Layer 4 of a small transformer language model trained on English Wikipedia (10 layers, counted from 0, width 64).
A neuron adds its activation times its output weights to the MLP's output. To switch it off is to set its activation to zero at one token and run the rest of the model.

Output weights of the MLP neurons that the questions are about. A number n stands for (n - 500) times 0.0019.
n5: 399,369,640,448,529,631,626,513,402,674,669,448,349,465,561,735,684,733,401,790,393,545,538,569,206,639,308,584,245,423,780,384,415,757,372,533,587,668,430,324,647,642,532,496,516,548,537,622,397,447,586,439,457,299,545,285,440,400,338,213,576,750,385,544
n12: 476,439,542,570,240,314,399,422,229,428,595,584,384,505,468,664,405,418,350,458,603,428,336,415,375,601,538,489,467,571,411,758,491,434,693,400,640,333,571,104,500,304,815,525,550,492,628,394,149,500,529,550,373,543,340,553,535,420,404,682,469,529,362,548
n18: 387,493,586,472,493,426,78,513,435,284,239,515,419,754,594,372,539,694,460,415,353,732,186,709,320,273,387,447,455,510,34,564,378,556,475,447,489,556,390,386,650,440,458,572,449,520,312,375,494,505,443,258,477,645,411,494,402,597,622,443,555,443,493,500
n22: 326,617,483,471,453,478,724,577,380,323,469,632,585,545,518,706,530,494,382,524,289,457,247,523,614,485,310,751,573,321,559,452,493,616,664,714,524,726,424,379,750,727,568,755,622,647,61,513,395,562,593,529,554,170,432,457,562,366,575,371,408,524,460,574
n26: 846,632,475,505,554,348,461,566,561,340,164,803,707,617,369,595,583,395,688,587,635,539,620,393,391,674,588,513,379,596,231,366,368,489,477,559,347,572,723,648,514,386,393,318,585,429,520,606,718,499,547,379,468,302,524,468,536,366,430,573,497,445,515,727
n30: 259,552,139,488,191,435,621,683,427,404,482,514,427,669,457,334,420,663,580,664,516,387,515,526,570,336,535,438,776,421,746,184,281,755,543,460,486,468,561,497,565,640,433,489,532,495,425,790,444,421,480,576,427,522,664,666,479,260,757,411,664,413,549,491
n44: 497,414,539,533,337,201,658,620,440,343,413,609,644,565,485,467,451,449,755,463,510,887,478,741,359,633,463,457,534,578,605,536,524,745,429,662,350,700,466,449,548,453,596,573,520,733,504,475,513,466,510,381,754,534,694,537,680,365,639,765,526,610,369,670
n73: 579,376,681,456,452,505,489,277,510,310,486,322,522,502,478,208,454,526,455,317,523,268,841,464,639,677,519,503,400,650,505,389,379,362,461,410,449,515,495,384,550,462,513,649,421,566,598,467,206,555,309,650,488,703,442,265,470,560,137,546,465,485,584,648
n75: 168,691,581,387,595,606,591,429,343,648,600,371,377,796,399,423,469,444,658,478,509,694,521,586,579,413,515,508,497,727,660,434,726,425,692,350,255,464,570,463,552,433,447,530,346,316,421,599,301,203,587,516,437,511,459,472,402,556,665,595,349,249,433,586
n92: 245,569,356,509,443,588,527,495,412,686,587,747,468,383,560,414,751,387,452,370,340,264,514,469,511,626,529,394,280,600,708,492,758,432,644,696,537,481,260,570,330,461,564,429,481,603,503,605,510,462,293,506,494,384,594,135,565,339,469,811,569,670,468,604
n104: 553,494,626,468,561,592,313,476,648,501,703,743,524,299,492,565,604,272,419,490,600,744,456,462,141,352,470,455,493,445,645,458,504,361,529,477,735,697,301,476,414,436,531,438,549,405,517,623,571,259,619,510,658,594,353,150,521,539,390,554,555,510,244,708
n124: 584,619,496,718,395,673,187,479,450,429,530,476,780,315,465,801,510,552,466,489,435,605,473,633,559,723,422,410,483,294,435,531,783,351,348,356,509,506,602,291,619,362,431,380,385,782,354,465,531,621,336,511,323,568,389,548,416,593,626,159,351,720,514,581
n125: 580,489,528,446,647,709,501,375,355,431,687,408,487,474,519,682,651,509,278,145,228,638,424,130,506,625,404,648,525,710,591,574,256,567,482,291,410,648,467,514,551,559,618,514,515,563,567,437,497,445,464,416,531,654,494,656,816,796,605,486,638,530,561,393
n166: 757,253,337,103,447,413,462,475,684,353,485,379,609,409,472,506,393,575,541,430,443,471,538,453,293,440,728,375,461,293,461,723,426,209,496,694,710,543,440,425,479,381,394,778,569,435,424,611,543,328,387,443,605,494,485,636,622,321,549,311,493,418,549,723

Each question names a token from some text and the token that comes next. It shows the activations a of the neurons there, in the order above. A number n stands for (n - 500) times 0.0039.

Then comes g, the gradient of the next token's log-probability with respect to the MLP's output, scaled to length 1. A neuron's effect is roughly proportional to its activation times (output weights . g). A number n stands for (n - 500) times 0.00099.

"ents", then " sh"
a: 464,513,559,545,499,448,472,501,508,560,510,506,520,503
g: 381,451,674,605,530,514,349,308,473,629,283,517,305,480,775,490,655,610,623,575,558,543,511,741,386,532,416,508,497,526,384,434,458,627,328,399,518,801,152,609,559,514,616,455,341,452,526,351,480,481,322,511,495,691,447,382,558,670,661,346,683,432,575,503
Which neuron, switched off, lowers the next token's probability most? n18

" and", then " A"
a: 499,513,582,467,509,509,355,504,498,494,525,499,503,601
g: 464,614,444,293,350,581,551,356,537,522,544,456,527,554,491,489,652,353,457,329,308,430,645,514,705,605,543,362,585,425,287,622,572,277,431,565,556,515,564,493,586,311,758,499,452,667,279,629,531,387,466,235,686,486,575,564,445,570,736,845,529,388,421,560
Which two neurons, each switched off alone, lower its probability most, in order? n166, n18

"ur", then "p"
a: 418,500,499,490,530,603,550,560,487,487,529,482,584,559
g: 325,330,714,515,434,399,560,688,621,496,286,595,574,592,554,405,492,489,353,633,433,306,669,268,766,486,387,435,527,528,607,600,527,469,480,540,226,641,747,471,640,516,635,641,396,680,556,711,473,454,399,630,398,723,473,361,416,431,431,678,609,403,468,497
Which two neurons, each switched off alone, lower its probability most, in order? n73, n30

"C", then "ar"
a: 475,505,492,538,546,493,502,508,464,470,749,461,515,478
g: 481,630,406,423,556,756,427,654,623,645,585,452,485,440,217,739,534,500,526,626,634,263,463,594,671,531,384,658,734,539,497,449,349,376,708,475,493,564,582,441,435,535,500,442,444,566,620,729,285,196,346,637,503,573,417,473,673,496,456,447,543,728,611,479
Which neuron, switched off, lowers the next token's probability most? n104

"ing", then " at"
a: 496,504,591,520,536,515,521,448,655,514,514,513,530,514
g: 327,699,572,465,471,471,668,514,553,523,539,524,510,642,663,475,443,509,544,655,673,484,552,315,534,439,491,338,425,576,545,395,282,448,700,449,358,669,629,272,591,440,495,701,781,321,573,312,392,392,515,522,769,625,470,758,475,441,301,638,554,572,696,583
Which neuron, switched off, lowers the next token's probability most? n75

"er", then "st"
a: 482,518,526,583,499,502,488,492,527,494,519,439,560,457
g: 690,602,394,573,377,485,509,556,564,489,744,537,482,524,493,506,528,352,719,355,342,719,663,695,434,434,458,164,290,545,513,456,718,390,462,667,474,438,381,323,391,572,597,564,479,433,662,424,588,389,414,445,490,460,533,628,552,718,466,334,543,475,194,699
Which neuron, switched off, raises the next token's probability most? n22

"as", then "c"
a: 498,318,474,505,535,500,505,496,504,591,520,509,479,581
g: 412,416,433,506,463,611,540,531,754,579,388,520,596,545,437,479,599,467,681,630,390,464,347,512,647,600,216,719,564,400,315,372,546,751,426,735,572,629,716,389,570,507,341,364,697,638,641,631,464,652,446,268,413,552,450,514,589,341,325,666,499,575,620,415
Which neuron, switched off, lowers the next token's probability most? n12

"ar", then "red"
a: 576,487,502,517,494,546,564,561,502,496,502,509,460,491
g: 603,515,448,319,554,366,741,479,699,472,576,588,601,423,389,511,407,606,361,576,682,455,455,544,499,729,459,655,629,453,596,455,531,574,809,283,617,388,441,411,315,627,471,489,306,539,468,348,405,522,395,244,446,472,532,642,751,801,510,668,522,357,496,432
Which neuron, switched off, raises the next token's probability most? n5

"ol", then "um"
a: 703,492,464,669,356,489,435,450,544,531,517,507,455,505
g: 429,503,394,414,715,402,371,481,513,401,366,359,493,365,497,729,392,490,680,407,621,363,539,416,670,582,642,652,299,431,612,435,506,321,596,731,539,458,656,396,403,499,212,573,552,480,407,790,454,407,442,677,637,364,607,513,480,309,476,233,387,432,637,560
Which neuron, switched off, lowers the next token's probability most? n22

"n", then "im"
a: 600,505,558,450,514,518,555,505,500,544,497,512,535,536
g: 463,554,337,651,336,546,463,349,626,804,597,446,520,437,731,709,537,363,535,448,368,420,499,493,395,702,603,333,488,488,735,414,327,677,486,414,520,451,419,574,442,720,324,502,466,281,659,464,606,453,571,594,638,572,706,447,503,273,302,570,518,330,413,636
Which neuron, switched off, lowers the next token's probability most? n5

"rit", then "t"
a: 502,535,514,519,502,374,494,500,470,465,511,601,458,493
g: 572,418,395,429,440,540,364,598,537,630,626,603,516,497,861,697,313,437,526,798,587,252,410,355,541,384,171,499,602,473,581,432,532,543,599,344,617,364,404,619,346,382,672,564,441,503,528,560,377,520,391,437,602,456,717,473,561,561,506,479,424,260,587,676
Which neuron, switched off, raises the next token's probability most? n30

"ie", then " W"
a: 526,508,504,521,548,511,487,510,537,497,492,458,488,519
g: 318,575,339,553,620,753,521,485,593,338,587,603,575,480,515,484,512,472,614,624,457,447,287,646,306,447,555,564,414,595,432,709,444,537,292,708,541,256,463,507,448,389,475,511,371,807,557,427,629,372,349,484,385,640,466,563,335,873,621,463,390,557,449,635
Which neuron, switched off, raises the next token's probability most? n124

" a", then " year"
a: 523,499,473,372,523,277,497,584,483,511,509,510,498,532
g: 622,496,568,475,573,652,592,407,458,487,610,431,404,433,548,493,379,501,606,643,320,476,372,265,603,546,419,702,616,412,303,550,524,533,544,385,451,643,408,757,523,540,325,598,249,284,621,424,297,672,267,280,307,730,476,693,488,364,468,584,454,658,507,429
Which neuron, switched off, lowers the next token's probability most? n30

" pro", then "v"
a: 498,443,474,527,593,477,359,504,426,444,510,511,497,480
g: 727,390,208,523,648,612,594,360,445,539,608,500,652,649,358,468,470,665,584,420,317,512,693,654,506,441,492,719,547,252,437,488,273,488,513,347,527,573,401,711,593,524,390,500,636,555,693,538,653,342,528,539,419,447,249,565,221,429,576,641,434,391,515,475
Which two neurons, each switched off alone, lower its probability most, in order? n44, n12